Layer 3 of a small transformer language model trained on English Wikipedia (9 layers, counted from 0, width 96).
A neuron's activation on a vector x is GELU(weights . x), where the dot is the dot product.

Input weights of the MLP neurons that the questions are about. A number n stands for n times 0.011.
n0: 15 17 -20 19 10 12 -3 -4 -16 27 -2 7 -13 53 30 22 -16 14 22 10 -18 -17 27 -11 -18 30 -2 0 42 7 -5 11 -7 -10 14 6 -26 -19 17 0 3 34 -26 -15 -20 24 5 27 -16 -28 -17 -23 -17 2 5 14 -9 29 10 -25 2 -20 -20 13 -5 22 8 27 32 9 2 -44 -12 16 23 41 14 9 14 -10 14 -16 -10 3 -22 10 5 -7 -7 13 6 47 -3 -25 -1 -19
n4: -11 1 8 -8 32 19 26 -6 -9 39 15 -21 6 9 -11 8 24 18 5 -20 1 7 -34 9 4 15 -18 10 -32 5 -3 -25 9 -21 -12 4 -24 6 -34 13 26 -13 24 -20 -42 -14 -20 10 28 21 -5 -21 -18 -5 11 -24 13 6 5 -6 6 15 -7 -19 -9 16 38 36 -14 -12 1 5 43 -38 -23 21 -1 -30 4 25 24 -13 5 30 7 30 -15 14 -18 -7 -30 11 -2 -31 -16 19
n18: 48 4 12 -19 1 15 63 7 18 -8 33 38 27 37 -10 -22 26 30 53 -21 -14 0 -51 7 -1 -26 -35 38 67 -2 -26 12 1 8 32 -34 -11 -33 -6 -38 -42 -66 -7 1 27 46 -7 21 46 24 36 16 -42 -61 29 12 -31 31 -67 -17 42 56 -75 4 1 -52 59 1 33 -18 40 -37 32 21 -30 23 -15 -7 -3 22 3 28 41 47 31 -27 41 -67 -28 7 26 11 4 5 -15 43
n25: -11 -48 -24 28 -34 31 -20 4 -5 -4 -8 -9 37 26 -15 -7 14 6 30 -23 -48 -60 1 1 -38 20 4 15 -12 28 -13 -15 17 -8 -27 22 17 -10 -37 28 -3 -18 25 2 -21 23 6 50 12 4 25 19 1 7 -12 -15 -15 -15 20 22 32 7 20 56 3 -63 5 -63 2 20 -8 -14 12 29 -6 9 -39 -28 -2 -47 11 -14 22 5 -5 -32 -14 31 -63 -5 -37 29 -3 -5 22 32
n51: -20 -27 23 -31 -3 -11 28 3 17 -2 31 21 -24 17 -17 19 3 5 16 -12 -12 33 34 9 -54 -6 7 40 8 1 -11 -36 23 -15 -20 3 41 2 31 7 46 -10 -27 -7 14 -4 -15 38 -14 5 26 -7 -31 14 11 22 -6 -11 5 14 6 22 32 4 5 -11 -21 1 -32 -12 35 13 -16 -19 6 -15 -12 -11 15 -21 7 -26 -15 -4 6 2 -23 -13 -12 -8 4 -21 9 -20 5 -3
n52: -48 -47 -13 6 -48 51 25 -36 18 -7 -24 3 37 -9 -23 8 36 27 24 1 -22 -15 -24 -9 37 16 48 -27 0 -2 -22 -3 28 -20 -34 -19 8 -50 -1 -9 -6 -10 23 22 -31 22 31 -5 10 -23 -23 -4 26 4 10 -22 1 -15 -23 -28 8 8 6 -11 6 -13 39 5 12 15 38 16 1 -32 6 -13 -21 1 -11 -26 3 -7 -56 32 38 28 -11 -66 -15 7 25 -12 34 5 -8 -9
n84: 2 -37 -25 17 69 -37 -19 -22 -12 -13 -19 1 8 27 -24 21 6 -4 -10 5 4 -34 28 21 -31 12 -16 -17 14 -33 6 -4 22 -16 29 7 -21 9 -8 -1 -1 26 14 -6 14 26 -30 -35 11 -23 21 4 7 8 -7 -33 -40 -44 -9 8 -8 8 -9 30 23 -45 35 -11 51 -6 -2 44 2 43 -14 5 -12 32 -33 14 -40 32 -51 8 -20 -2 20 -5 -11 -21 15 23 43 29 4 -27
n89: -15 -13 -4 -30 -5 11 -7 18 -11 -2 9 -7 -6 -14 46 -26 3 10 -24 -12 -45 14 -1 -19 3 -7 17 -13 -32 11 17 -3 -34 12 5 27 20 -28 4 -30 -4 12 -11 4 -7 -3 10 8 -15 9 9 8 40 5 61 -1 -17 -2 4 -12 -19 -25 32 6 34 13 48 -7 6 -21 -4 6 33 21 -4 25 1 44 1 39 -19 8 3 12 -12 -18 10 -36 11 8 22 52 15 18 14 19
n101: 6 -57 17 -24 -24 15 11 44 5 4 -22 -2 24 -9 13 -34 27 11 -30 1 -31 28 -3 -23 10 -11 -36 -14 -13 -30 -12 6 3 18 27 15 65 -21 5 -33 23 15 30 -6 -16 -15 15 -36 0 1 -18 -52 -27 4 -63 -3 -18 4 23 -15 -11 -12 -3 1 13 10 -35 2 -21 -11 14 0 -24 -3 9 -62 8 -9 -52 43 -52 -24 3 2 -34 -36 15 -21 22 -35 29 14 -36 -5 -9 34
n104: 24 -4 7 3 -13 -3 -8 -6 -23 19 -37 -14 5 20 -42 35 -40 10 -21 12 -30 -44 33 9 -9 8 13 38 25 8 13 -10 6 29 14 -4 -18 7 0 -10 27 2 30 -4 -18 14 39 -43 13 -4 1 40 -16 -46 -25 -40 -28 -15 10 -30 -29 -12 13 -7 37 -25 -25 12 -24 27 -11 13 3 44 -8 -8 -23 5 -11 14 14 -36 6 -7 37 31 7 4 -1 49 -22 12 15 23 23 21
n121: 20 47 -5 -50 3 6 8 -1 24 6 -53 -35 25 -11 -8 19 11 6 14 38 5 -14 -30 -35 -11 -17 19 -2 28 -5 24 27 -1 -1 24 21 29 -19 -9 -5 9 -19 -13 16 27 -22 14 74 -14 -7 -16 -49 6 12 44 -10 -20 -70 -16 -31 23 -5 35 45 -21 -35 10 -22 -5 -9 -2 13 15 -15 1 -3 -33 1 8 30 5 -6 45 -9 -7 -5 38 -25 -31 31 39 -15 36 -20 26 -25
n124: -14 -27 9 42 22 18 1 -5 -2 -2 -11 7 14 -16 -22 45 1 -15 9 -18 -8 -19 -13 -24 15 -8 -2 -3 4 9 -4 -21 63 -6 10 0 -32 -30 -1 13 -19 12 21 -14 3 -14 12 24 2 13 13 -21 -6 -17 19 2 42 7 -10 9 -4 23 7 4 29 7 -27 -21 8 3 73 4 -7 11 3 -17 -26 -1 -37 -20 -16 -21 -33 -28 10 45 -23 -2 -9 -1 4 -16 -6 21 -9 16
n128: -87 5 -44 14 52 -27 -13 17 38 36 8 5 14 -16 43 22 -3 -15 -33 31 -31 56 15 -19 -16 -4 -26 7 10 -33 -12 -29 17 0 -10 -8 -17 -47 41 -23 10 24 37 -35 24 18 -34 -8 -8 22 -32 2 0 -5 39 -8 0 51 45 -35 -33 26 9 29 33 -11 32 -5 24 20 -29 19 -16 -2 -21 -26 -23 -7 -36 -7 -41 18 -2 33 -2 5 27 1 6 -11 -8 18 24 16 -51 13
n132: -23 22 27 23 20 34 -20 -7 1 -6 27 -10 1 28 35 8 17 -74 6 -54 44 17 19 -19 -7 47 -40 11 -10 13 -10 23 -14 -26 -38 17 9 10 36 33 28 -26 15 35 31 -28 15 -30 10 11 7 -18 -41 -8 -48 18 -4 4 -9 -20 -21 -7 24 -14 11 1 27 39 -15 50 -36 -17 12 -11 27 41 -31 -1 -18 -8 -29 -11 -13 -45 3 -9 20 18 19 7 -14 -8 18 -31 -48 28
n142: 11 -17 16 4 12 37 21 -22 -1 5 -8 8 1 -5 11 29 8 -12 -2 0 -1 -12 46 0 -18 -19 -11 -53 1 -1 5 2 7 -3 -22 -14 8 17 -29 4 18 27 2 -11 9 28 -16 -12 16 -13 -26 7 -15 -23 7 8 -14 19 22 19 -1 -36 32 -12 25 -10 31 1 33 4 5 -32 -3 18 -3 14 -8 -21 2 0 5 -52 -21 19 -17 28 -7 -39 0 -6 -23 5 25 -50 26 13
n169: 22 -17 -29 17 5 27 11 -17 35 9 -6 27 17 -24 28 1 3 -15 2 -15 -14 24 11 -3 21 21 11 16 9 31 21 1 21 -54 9 36 -21 29 0 -24 4 11 25 10 -40 -11 -14 -21 3 -15 -40 -16 10 18 -9 24 -37 -24 -29 -19 23 -1 -32 5 28 12 38 -21 23 17 -8 5 -6 6 26 31 1 -19 -21 -20 3 24 14 10 -18 1 36 6 21 -23 31 -9 -27 -25 14 -23
n173: 14 -11 -14 -15 -3 -13 -4 3 -8 19 -1 -12 -1 31 19 14 6 27 26 2 25 -5 -4 39 -20 -26 -10 -2 -17 9 24 29 -30 -2 4 -9 8 -10 -2 -10 -7 -9 -43 -16 -5 -9 -5 -6 18 8 -16 2 16 -17 -28 -32 -16 39 -26 10 20 -14 26 -20 -28 1 -5 -14 -15 17 -70 28 35 -30 7 -8 4 -14 5 10 -5 -10 -18 7 48 -9 13 -13 2 -17 -17 0 24 -6 -2 -23
n179: 63 -15 -6 11 -20 -18 19 0 -18 14 -28 30 14 72 -25 10 1 2 -6 45 7 12 -10 22 13 17 -9 8 5 -42 -19 17 -26 39 27 -12 14 18 -5 -7 2 32 1 -13 9 28 25 26 34 39 -7 10 29 -17 -7 -36 -10 3 -56 14 10 -14 -39 1 25 -2 -16 -31 58 2 12 -30 7 21 -14 -2 1 7 -4 -17 43 -36 4 -15 65 2 51 -1 -93 38 -2 15 23 -21 -19 18
n181: -15 -15 -2 8 -22 -22 -8 24 -8 23 -5 -13 -1 15 -38 20 -12 -16 6 7 -3 -15 -32 11 27 49 -7 18 -9 12 -10 -4 33 -16 -4 7 -27 -19 16 0 4 1 3 5 -13 5 9 18 5 14 -12 -11 -19 -33 2 -23 0 -3 19 -11 50 49 -41 -8 9 8 -1 1 2 -5 -11 0 16 -15 11 15 -1 -20 -14 -6 3 1 -16 10 32 38 -4 11 -18 14 -2 12 -7 -12 -7 -18
n182: 0 -23 16 25 16 17 -26 13 48 27 -16 -1 17 37 -24 -10 -8 48 -23 -19 2 4 -5 16 3 26 22 22 -2 12 0 -26 3 0 27 6 -27 3 -2 10 8 -10 10 -22 -2 -17 13 4 21 22 -13 -29 9 26 24 -31 -12 14 -18 21 30 -14 32 -8 29 25 34 8 -11 -12 6 -4 -2 -28 24 0 -4 19 -20 -11 -5 -50 14 6 16 23 -14 35 -17 20 15 5 22 -28 -8 25
n193: -25 -14 -37 -26 70 22 10 -6 -24 9 5 -21 17 -24 23 38 8 -16 21 6 26 5 -2 24 -14 -7 24 34 -2 36 30 -5 -1 27 -7 16 28 -16 20 35 4 -33 44 29 9 -68 -2 -69 44 6 19 9 -11 26 -18 -8 11 1 -19 -13 9 4 3 -14 -1 -21 -6 -21 -35 36 -2 -10 -2 8 -50 -51 -14 23 0 -23 -8 7 -10 -16 -17 22 -8 -14 -6 11 -2 -44 44 23 13 -13
n224: 17 -1 1 -7 20 -29 31 -11 24 -3 -9 -20 22 28 9 -20 22 19 -10 -12 -13 52 -38 14 31 33 -68 38 24 -26 42 -5 -5 35 41 -7 38 -42 19 -15 -19 -23 -20 -22 6 65 -8 -29 -13 24 -15 -35 -5 -27 -46 -47 -48 37 -26 -13 -7 9 -34 -6 22 -21 20 23 -6 22 32 -6 20 -30 21 -20 10 15 -39 26 -37 6 -13 -2 15 -22 -34 -9 18 -46 2 5 12 21 4 -12
n259: -16 -23 -25 -4 16 15 32 -10 7 6 -8 -1 17 -20 -40 -2 -16 0 -7 -16 14 -11 18 -4 0 -14 -15 -13 -13 -18 -16 8 19 -33 11 40 -34 2 -6 10 23 -7 25 -18 -21 14 33 -3 16 8 4 -30 -7 39 -45 11 14 -17 -33 -25 33 40 -8 -6 10 6 -1 -3 24 35 6 -11 -2 1 30 2 -11 -36 19 -2 13 -8 -2 -11 25 32 18 23 -31 -1 10 -15 15 -31 -4 -7
n279: 7 23 -5 -46 -8 25 41 43 -5 7 17 -12 1 7 -16 18 -18 -22 1 -7 18 -9 -8 -18 18 9 9 44 -15 5 -23 -16 5 -15 -9 -7 14 -2 3 -4 -31 -14 72 10 -6 -69 22 -31 -15 19 -1 32 1 -51 -4 1 0 -1 -42 7 -13 -7 -16 7 37 23 -13 -17 11 44 -2 -9 54 -11 -45 27 -19 7 -7 -5 18 13 -49 -43 38 -10 -11 1 -8 -13 -12 -11 5 -18 1 -15
n292: 2 7 -20 -14 -10 32 54 68 19 60 -19 38 -9 -10 45 -23 17 4 26 8 7 6 29 9 21 22 6 32 -5 14 75 4 -8 -52 2 -65 35 29 -15 -23 -14 -4 -40 -24 -3 20 36 17 39 38 -7 42 3 24 -32 37 -58 2 -41 -32 42 6 7 23 -16 -9 21 -25 3 -36 -20 -30 10 44 70 -2 -14 -33 9 5 -18 -16 14 -1 -10 -26 -7 22 23 59 12 4 10 13 20 -49
n293: -10 52 -12 -6 -13 16 -13 29 -45 4 2 -35 23 -20 62 5 -32 -5 38 32 18 -41 61 -9 1 -45 -15 1 4 -38 44 0 4 -21 -8 -7 2 48 51 -2 14 39 -63 -30 -7 -25 31 -7 -28 15 37 -9 13 14 5 8 -18 -16 -19 -29 -27 -27 7 10 -21 -5 -30 -40 -14 -16 -43 29 -4 -18 -4 31 13 29 -22 41 -16 18 19 -5 -8 -4 9 -49 -8 2 -28 27 -1 -18 18 9
n298: 18 7 10 -30 -32 -8 43 -7 21 -1 44 30 11 -2 -24 5 -56 -37 4 -15 28 9 18 -16 -6 -11 18 6 -6 -29 27 7 15 -8 30 -2 -7 -34 7 11 38 -4 6 -9 33 -22 -34 43 15 -3 -8 -26 -1 -13 8 -20 -43 -3 18 9 11 5 -32 -47 11 -7 -7 -46 -23 -7 10 1 9 -14 -20 19 -15 17 6 3 6 2 -4 12 2 -33 3 49 0 -22 -25 29 13 -17 7 -28
n308: 18 2 -5 11 -3 -32 26 31 -25 -40 25 3 24 27 7 1 23 -16 55 45 -48 6 41 -17 -4 -26 -36 -23 29 -29 10 36 -1 25 18 -21 -47 30 32 23 -5 -20 -43 -15 -2 24 42 20 -7 1 -1 28 10 -10 -4 -5 -7 -17 -13 -31 6 44 -31 -16 20 4 13 8 52 -20 -8 7 39 24 -9 24 -12 2 -27 40 -56 26 -42 1 15 11 -14 -20 -30 12 -3 -10 32 12 14 30
n334: 30 -10 6 6 -47 -7 10 -5 -41 -12 -14 14 24 -6 3 15 -12 55 -10 -22 7 7 53 34 -31 20 19 20 8 18 67 21 -15 4 28 -15 42 22 7 -50 69 29 -26 6 -64 0 26 30 -26 -24 -15 -30 -19 10 -9 -42 23 -4 90 -27 -26 19 -12 -18 89 16 -26 -23 -24 12 24 -4 21 73 -5 -44 -28 30 32 -52 -32 -4 -1 -7 -16 -21 -8 -12 18 -27 -24 -7 3 4 27 4
n345: 32 -1 -35 -7 -22 -9 -4 -3 -10 17 38 21 29 -4 22 45 -22 5 0 -36 37 -26 -19 -3 -9 60 19 -9 0 30 3 17 16 -21 23 16 -21 6 12 -28 25 28 -10 -26 -13 16 13 -5 -23 13 9 -2 -12 -9 -16 -31 26 14 13 -14 23 22 -37 -26 -18 30 -18 0 56 5 29 -2 25 -4 -1 7 9 -18 -21 3 -13 -41 5 20 -10 52 4 -30 7 14 -19 -1 10 5 37 22
n361: 49 49 -6 24 -63 15 25 3 -24 0 -5 5 -10 3 33 -17 -24 41 48 5 21 11 26 4 -26 -16 -36 -28 20 -26 17 15 21 -39 -6 -40 -21 -2 -1 27 43 63 -28 43 5 -2 68 -31 -35 24 13 16 9 -4 52 61 -62 -22 -46 -42 9 6 -18 -28 -13 19 -32 -31 -24 -22 -50 -14 32 13 38 8 -40 18 -19 -13 34 -22 59 -17 8 -12 -19 -3 -17 -52 49 -34 28 13 -16 -3
n383: -33 37 9 -7 -32 21 27 -13 5 11 -36 29 17 16 16 -14 -15 21 -6 -1 15 -20 30 -50 -34 -16 -13 -16 5 13 27 -36 -16 -43 -31 -3 -7 27 16 2 7 -23 5 -6 0 -3 61 24 -15 -17 -55 14 21 35 2 21 -22 -5 -1 -27 50 -8 48 19 -6 49 -21 8 -7 -13 -34 -28 -3 -12 7 10 8 25 -39 -13 -11 11 1 -9 -10 3 41 -16 -12 16 -7 -3 6 -26 -32 -21

Each question shows a token from some text and the vector x that enters the MLP there. A number n stands for n times 0.06.

",": 19 8 4 18 -8 -18 -28 -8 -9 -14 1 10 -10 -25 -9 -1 -46 -4 -25 24 -8 -6 8 0 11 11 7 14 -9 -3 -7 -7 -6 -5 3 -25 12 -6 12 7 -21 -6 -9 5 26 22 12 -4 -6 -6 -4 -11 -9 -31 -14 -32 17 -9 -8 -4 6 -5 4 19 1 34 4 40 13 14 -19 -12 2 5 -10 -1 32 -6 22 -5 30 -8 -9 -2 -8 -15 -11 17 5 1 -19 -4 -5 6 -7 -19
Which neuron lights up most? n104

" eleven": 4 6 1 16 -6 -9 -18 -34 9 -35 12 19 -10 -25 3 1 -20 -14 -12 20 -15 13 -4 -12 18 -2 10 7 -14 -11 3 -7 -2 11 18 -34 12 0 11 0 -17 -9 -7 7 22 34 -20 -6 -16 8 7 -15 0 -33 15 -11 24 -9 -8 3 -5 6 31 21 -15 27 4 30 -6 7 0 -10 -17 -2 -7 2 5 -30 9 -7 -13 18 0 -6 -13 -1 -13 -16 8 5 1 -10 -22 28 -11 4
Which neuron lights up most? n128

")": 11 -11 1 20 -16 -1 -8 -31 -6 -16 5 20 0 -49 -3 14 -34 1 -20 12 -4 4 15 -5 27 0 29 2 -18 1 -9 2 -9 -13 10 -16 15 -1 2 17 7 -2 -10 13 27 16 5 -9 -9 28 -10 -7 -12 -22 4 -16 18 -20 -10 -15 4 13 21 13 -17 26 1 43 4 12 0 -7 -10 11 -3 0 2 -3 22 3 17 -7 -6 -12 -11 -1 -6 16 21 16 4 -5 0 12 -4 -9
Which neuron lights up most? n104

" historian": 8 -7 10 -4 -14 -9 -26 -40 -11 -35 -1 7 2 -53 -1 15 -9 -3 -16 19 4 -11 0 -6 8 -12 36 15 -40 -1 5 1 -4 -7 20 -6 10 -2 -25 25 -2 4 -4 3 24 17 9 12 -6 -8 0 3 -18 -8 -14 -22 17 -24 -15 1 0 -1 17 15 -28 27 -2 36 5 -12 -8 -10 6 9 -16 3 29 -28 32 -6 9 -11 -4 -12 -1 -6 -15 -12 -2 -2 -9 -7 -5 4 -2 -6
Which neuron lights up most? n121

"0": 21 13 -17 13 -5 21 -25 -33 10 -33 25 11 -1 -43 -2 -6 -6 -11 -3 -6 -3 8 18 12 3 3 6 28 14 -7 -7 -3 -12 9 13 -22 2 16 -1 34 2 -3 -10 16 1 4 -9 -20 0 -3 12 -2 -14 -4 -25 2 18 -9 -2 -3 -3 4 46 36 -4 16 -8 24 28 4 11 -14 -22 21 -20 -3 24 8 47 8 5 -1 0 -1 -16 -4 -5 20 24 5 2 -7 -11 10 5 13
Which neuron lights up most? n132

"/": -5 -18 -7 27 -9 0 -25 -29 -3 -32 6 14 -4 -62 2 -10 -9 9 -13 18 -26 -3 16 -1 14 2 13 16 -15 7 15 -8 -10 1 8 3 9 4 -8 13 -17 3 -24 13 -3 16 -1 -12 1 2 24 10 12 -5 1 5 13 -32 -8 5 -8 3 16 18 1 16 5 33 11 1 -10 -4 -2 10 -12 -1 40 4 22 2 21 -7 8 -3 -24 -28 3 10 26 1 22 -1 -1 15 12 2
Which neuron lights up most? n89

"F": 10 -12 -7 20 -14 -10 -25 -30 -4 -2 1 10 -9 -23 -2 12 -17 -16 3 1 -2 2 8 8 -8 3 9 3 -27 10 -12 -18 11 -19 24 -9 6 8 -18 14 -25 5 -16 -1 16 10 -5 -6 -9 1 -6 2 -8 -13 7 -6 26 -31 -28 -24 -4 15 14 23 -5 11 -8 42 29 -1 -27 -12 -5 16 0 -10 24 -11 3 -4 18 24 -2 -10 -15 -11 1 -4 1 0 12 -25 -2 20 -10 -4
Which two neurons fire most, strongest first? n84, n169

" in": 7 5 14 4 -13 -4 -3 -4 -19 -21 -17 19 3 -19 -3 8 -27 0 -5 10 -2 4 11 11 20 7 17 20 -18 -2 2 -6 -23 -4 9 -22 16 8 14 4 -18 -1 -22 8 8 22 0 4 1 16 -12 -3 -7 -25 -14 -20 24 -4 -15 28 -3 0 19 4 0 31 -4 44 4 2 -16 -7 -15 7 -16 3 39 -28 20 1 12 16 -7 0 -31 -21 -16 10 4 9 4 0 -9 18 -4 -17
Which neuron fires most, and how strongly? n292, at about 1.7

"ox": -11 1 16 9 6 -8 -31 -35 -7 2 25 3 -9 -8 -11 -12 -1 0 -19 -14 -6 2 -4 -1 22 -12 36 32 -38 14 -7 3 -5 -4 -3 -25 -8 -4 -4 31 -3 -16 -1 12 11 -6 -1 3 -15 -3 11 2 -1 -15 19 -10 25 -12 11 14 20 0 38 15 -13 10 -4 45 10 0 -11 -11 0 -8 -23 -4 32 -1 32 5 17 0 9 -8 5 -9 -1 -18 6 17 -8 20 -24 0 6 -2
Which neuron fires most, and how strongly? n4, at about 2.3

" season": 0 6 1 6 -12 3 -35 -29 -5 -33 24 7 -3 -34 -13 -2 -2 -9 -12 -2 -17 5 6 -3 29 13 17 10 -22 13 -11 -20 -11 2 4 -32 16 25 1 18 -14 -10 -12 16 6 20 10 0 -18 8 8 14 -1 -13 0 -8 20 -37 -15 -4 -6 10 8 8 4 20 2 20 13 14 -15 -8 0 16 -21 8 30 10 39 16 23 -3 2 -1 -14 -18 7 -8 38 -10 5 6 0 7 3 -7
Which two neurons fire most, strongest first? n89, n279

"199": 11 2 5 26 -9 5 3 -37 3 -37 14 4 16 -51 -5 -8 -22 9 -11 1 -15 18 0 3 12 6 14 15 2 -9 -12 -8 6 -13 8 -8 17 12 -5 -4 -12 -8 -12 8 7 9 -6 -8 16 -20 -2 -4 -19 -21 2 5 22 -29 -15 -16 11 -11 38 4 -6 -10 6 11 2 -15 -12 -12 -20 -1 -10 14 50 10 31 6 4 12 -38 3 -24 -7 -1 18 3 6 4 -29 -16 7 -6 2
Which neuron fires most, and how strongly? n169, at about 1.7

" ": 16 0 14 11 -1 -10 -28 -26 -2 -31 4 8 15 -41 3 -10 -18 -6 -4 -1 -13 -17 11 -7 13 -24 21 -14 -15 7 -3 21 -27 4 12 -10 29 -2 -4 10 -26 -3 -15 -8 29 14 -8 1 -3 11 -1 -6 7 -17 4 0 9 5 -27 24 -10 3 25 15 -33 15 -1 26 6 -8 -28 0 -20 -11 -7 -6 24 -26 -5 0 14 12 8 -12 1 -17 0 5 15 -10 5 -30 -31 13 -10 -5
Which neuron lights up most? n173

" events": 9 14 0 21 -14 -12 -9 -26 -6 -14 12 -6 6 -31 -1 17 -14 -12 3 12 -6 -15 -6 -2 26 -16 8 13 -14 9 -30 -2 -14 -9 9 -42 14 26 -10 31 -1 -19 0 12 7 3 -4 2 -16 -23 4 -2 -11 -6 -3 -17 4 -6 -1 -4 4 7 -2 23 -30 41 -6 34 5 -13 -5 -17 16 8 -34 4 43 -21 25 3 12 17 -5 -2 -8 -18 -16 -3 14 -14 -6 -12 -10 8 -10 -15
Which neuron lights up most? n279

"ms": -9 16 2 26 -15 -18 -46 -29 -7 -5 22 17 -6 18 -4 -3 -13 -14 -5 12 -14 23 9 5 21 -8 13 13 -19 37 -19 -7 20 -8 5 -22 0 -1 4 25 -12 -7 -1 4 -2 4 -11 8 -12 -33 5 -4 -16 -10 13 -2 12 0 11 27 4 5 13 9 -12 21 -8 43 12 -11 5 3 26 -9 -15 -11 45 -22 19 -8 6 -1 -1 -1 -1 -8 -9 -2 -12 14 -17 -1 -2 7 -5 -12
Which neuron lights up most? n181

"70": 10 4 2 38 13 -6 -10 -37 -3 -26 16 8 -2 -18 16 -3 -20 -3 -11 17 -1 4 9 0 11 19 14 8 -3 -11 -2 -3 1 3 15 -19 21 16 -2 -2 -15 -8 -7 6 12 35 -23 3 1 -8 -16 -14 -10 -19 9 -1 22 -36 -1 -5 -12 3 17 30 6 10 -8 24 18 4 -4 -19 -16 -9 -3 8 52 8 -6 -5 3 28 -11 -11 -18 -5 -18 6 29 -3 8 -10 -15 20 10 -12
Which two neurons fire most, strongest first? n84, n224

" (": 6 -16 4 36 -8 -14 -21 -5 -16 -9 0 15 6 -28 -11 16 -31 -5 -15 25 -12 -18 16 -3 6 4 30 -4 -6 -4 -4 -4 -14 -1 8 -27 8 8 -1 25 8 2 -10 -8 27 23 -12 -11 4 7 -11 -12 -14 -21 -19 -10 17 -2 -12 7 4 14 17 23 -11 20 11 35 14 10 -18 2 2 0 -4 4 35 -16 24 1 20 4 -2 1 -8 0 0 21 26 2 2 5 -23 22 -21 -17
Which neuron fires most, and how strongly? n104, at about 1.5

" |": 27 -14 11 0 -9 -6 -46 -30 16 -24 15 7 -7 -39 10 5 -8 -23 0 19 -3 2 14 -7 4 -23 4 -7 -25 8 -8 8 -18 3 21 -10 9 16 0 16 -20 -5 -27 15 16 1 -6 -18 10 -5 -6 -7 -10 -26 -2 2 19 -14 -5 17 -3 -1 11 29 -18 6 6 31 20 -2 -9 1 -23 -4 -18 2 15 -8 23 1 23 -8 -1 -8 -3 -6 -2 1 30 11 13 16 -9 -21 -12 16
Which neuron lights up most? n142

".": 5 -14 -18 18 -32 -4 1 -35 4 -25 4 11 13 -32 -3 12 -37 6 -12 22 -14 -11 12 18 22 2 32 4 -21 -5 -14 6 1 -16 12 -20 15 -6 1 -2 1 12 -15 5 8 12 -5 -11 5 12 -1 -7 -7 -30 -2 -21 21 -6 -22 -10 0 6 39 10 3 29 7 44 2 2 -8 -2 4 5 6 3 12 -6 22 -1 4 -2 -8 -4 -13 -13 -6 14 16 0 -1 -4 0 2 -4 -10
Which two neurons fire most, strongest first? n52, n334

" writing": 3 13 20 4 -6 -6 -15 -30 -13 -37 -6 13 1 -25 -5 16 -29 -10 -24 18 -23 20 0 -7 8 -10 46 7 -27 -3 -2 10 18 -6 11 -24 15 -7 -1 25 -22 -11 -6 10 -1 14 -6 6 -10 2 -14 -8 6 -27 6 -7 29 -9 -17 2 -5 2 25 8 -38 29 -7 25 -9 -11 3 -16 -15 0 -20 0 12 -24 6 3 11 22 -4 -3 1 -11 -9 14 12 4 -13 -3 -9 32 -9 -12
Which neuron lights up most? n124

" Her": 13 -5 10 2 -19 5 -37 -31 3 12 -2 10 3 -26 -15 1 -9 -24 15 -6 0 9 -2 10 3 -11 26 29 -20 3 -10 -12 -1 2 14 2 3 -14 -26 10 -11 -20 2 7 11 12 -6 11 6 17 11 -2 -4 -17 20 3 6 -19 -14 6 10 24 14 16 3 -30 1 45 18 8 0 -3 -17 -16 -11 12 54 -48 11 -9 10 17 0 5 8 6 1 6 -21 4 -5 6 7 12 -15 -2
Which neuron fires most, and how strongly? n18, at about 4.5

" event": -2 9 15 5 -20 -9 -12 -24 -13 -18 9 -11 -8 -28 -3 -4 -12 -12 -15 13 -7 -13 -5 6 24 -6 3 17 -34 7 -5 -12 -15 -6 8 -18 23 21 -12 15 -17 -17 -1 10 11 8 7 -5 -18 -14 6 -1 -10 -1 -5 -12 11 -12 -14 -19 2 16 9 23 -19 29 -5 43 -3 7 -20 -6 -3 16 -8 8 38 -31 27 -4 19 14 1 -7 6 -19 -8 -2 33 -17 5 -3 -1 9 -17 4
Which neuron fires most, and how strongly? n132, at about 1

"the": 8 -17 -11 6 -11 1 11 -26 3 0 1 18 7 -35 -9 -1 -22 -4 -14 8 8 -4 10 6 9 2 16 17 -4 -4 -3 -2 2 1 11 -24 10 0 -6 -2 -25 -15 -20 -3 5 23 -5 7 4 12 -12 -15 -25 -25 18 -2 18 -16 -21 -15 1 15 24 4 -1 6 -2 50 8 7 -16 -13 -24 -23 -28 -5 35 -32 0 -2 5 7 -4 4 -20 -1 -11 12 4 -8 5 -16 -10 22 5 -14
Which neuron lights up most? n224

" become": 1 6 14 2 -27 -1 1 -22 -4 -39 3 8 -4 -26 -17 -5 -23 5 -16 9 -13 -4 12 5 8 -6 7 9 -16 -1 -13 -1 -3 -22 4 -19 5 -20 10 32 -33 -16 -22 10 20 22 -4 5 10 9 -13 -1 -14 -32 -15 -4 6 -14 -5 2 -12 6 19 29 -9 19 -6 38 7 12 -23 -4 6 5 -21 2 7 -35 10 -13 8 13 -6 1 -20 1 -10 23 23 -12 5 -1 -10 16 -7 9
Which neuron lights up most? n132

" came": 11 14 18 18 -22 -19 -10 -14 -6 -21 16 1 -11 -26 -10 -9 -31 -27 -9 17 -16 -2 14 14 6 5 18 10 -10 -8 -17 -2 -1 -9 4 -33 18 -9 -15 15 -12 0 -14 11 7 9 15 -8 -3 -10 -3 -4 -10 -47 10 -28 19 -9 -11 7 -27 8 -10 20 -14 20 -3 25 3 7 -23 -4 6 12 -24 9 32 -45 3 -7 -9 16 -6 2 -1 2 -12 4 10 2 -15 6 -17 5 -2 -14
Which neuron fires most, and how strongly? n279, at about 2.5

"–": 7 -19 10 32 -10 -1 -18 -22 4 -23 7 7 3 -50 -8 5 -22 4 -11 23 -23 -9 10 17 12 -6 11 -16 3 -3 -20 -11 -10 0 6 -4 17 20 -16 11 0 -10 -24 7 6 24 -15 -9 -10 2 -2 12 10 0 6 12 27 -11 -18 3 -12 -3 20 19 -15 6 14 30 26 8 -17 -7 -24 8 10 11 28 -31 22 4 18 -2 -2 -9 -8 -23 11 13 17 -3 1 2 -1 22 -9 -3
Which neuron lights up most? n142

"==": -3 -9 -21 12 -32 6 14 -15 -5 -16 12 14 20 -40 2 7 -34 -3 -22 12 -12 -4 13 6 16 2 29 6 -32 -1 -5 -2 -5 1 16 -13 18 -14 -5 7 -6 13 -5 8 1 14 -16 -1 11 8 4 0 -19 -30 -3 -17 24 -9 -11 3 -4 5 34 30 -25 11 5 38 9 13 -6 6 3 -3 -13 1 33 -7 18 -2 20 11 1 4 -20 5 -6 5 6 4 4 -15 -4 6 -28 -10
Which two neurons fire most, strongest first? n52, n345

"%)": 14 2 10 20 -15 0 -16 -39 0 1 18 23 1 -34 14 8 -37 -3 -27 19 2 11 5 -18 9 -7 5 1 -18 -8 -24 -2 -28 -2 15 -50 8 13 3 9 -6 -18 -13 14 20 -1 -9 -21 -20 14 -10 -12 -10 -9 19 -5 22 -11 11 -24 -14 2 10 -4 -21 13 0 21 4 5 6 -7 -9 4 -7 12 15 17 32 8 18 6 -6 -4 2 -6 -13 13 28 12 8 13 -20 -9 -2 -2
Which neuron lights up most? n298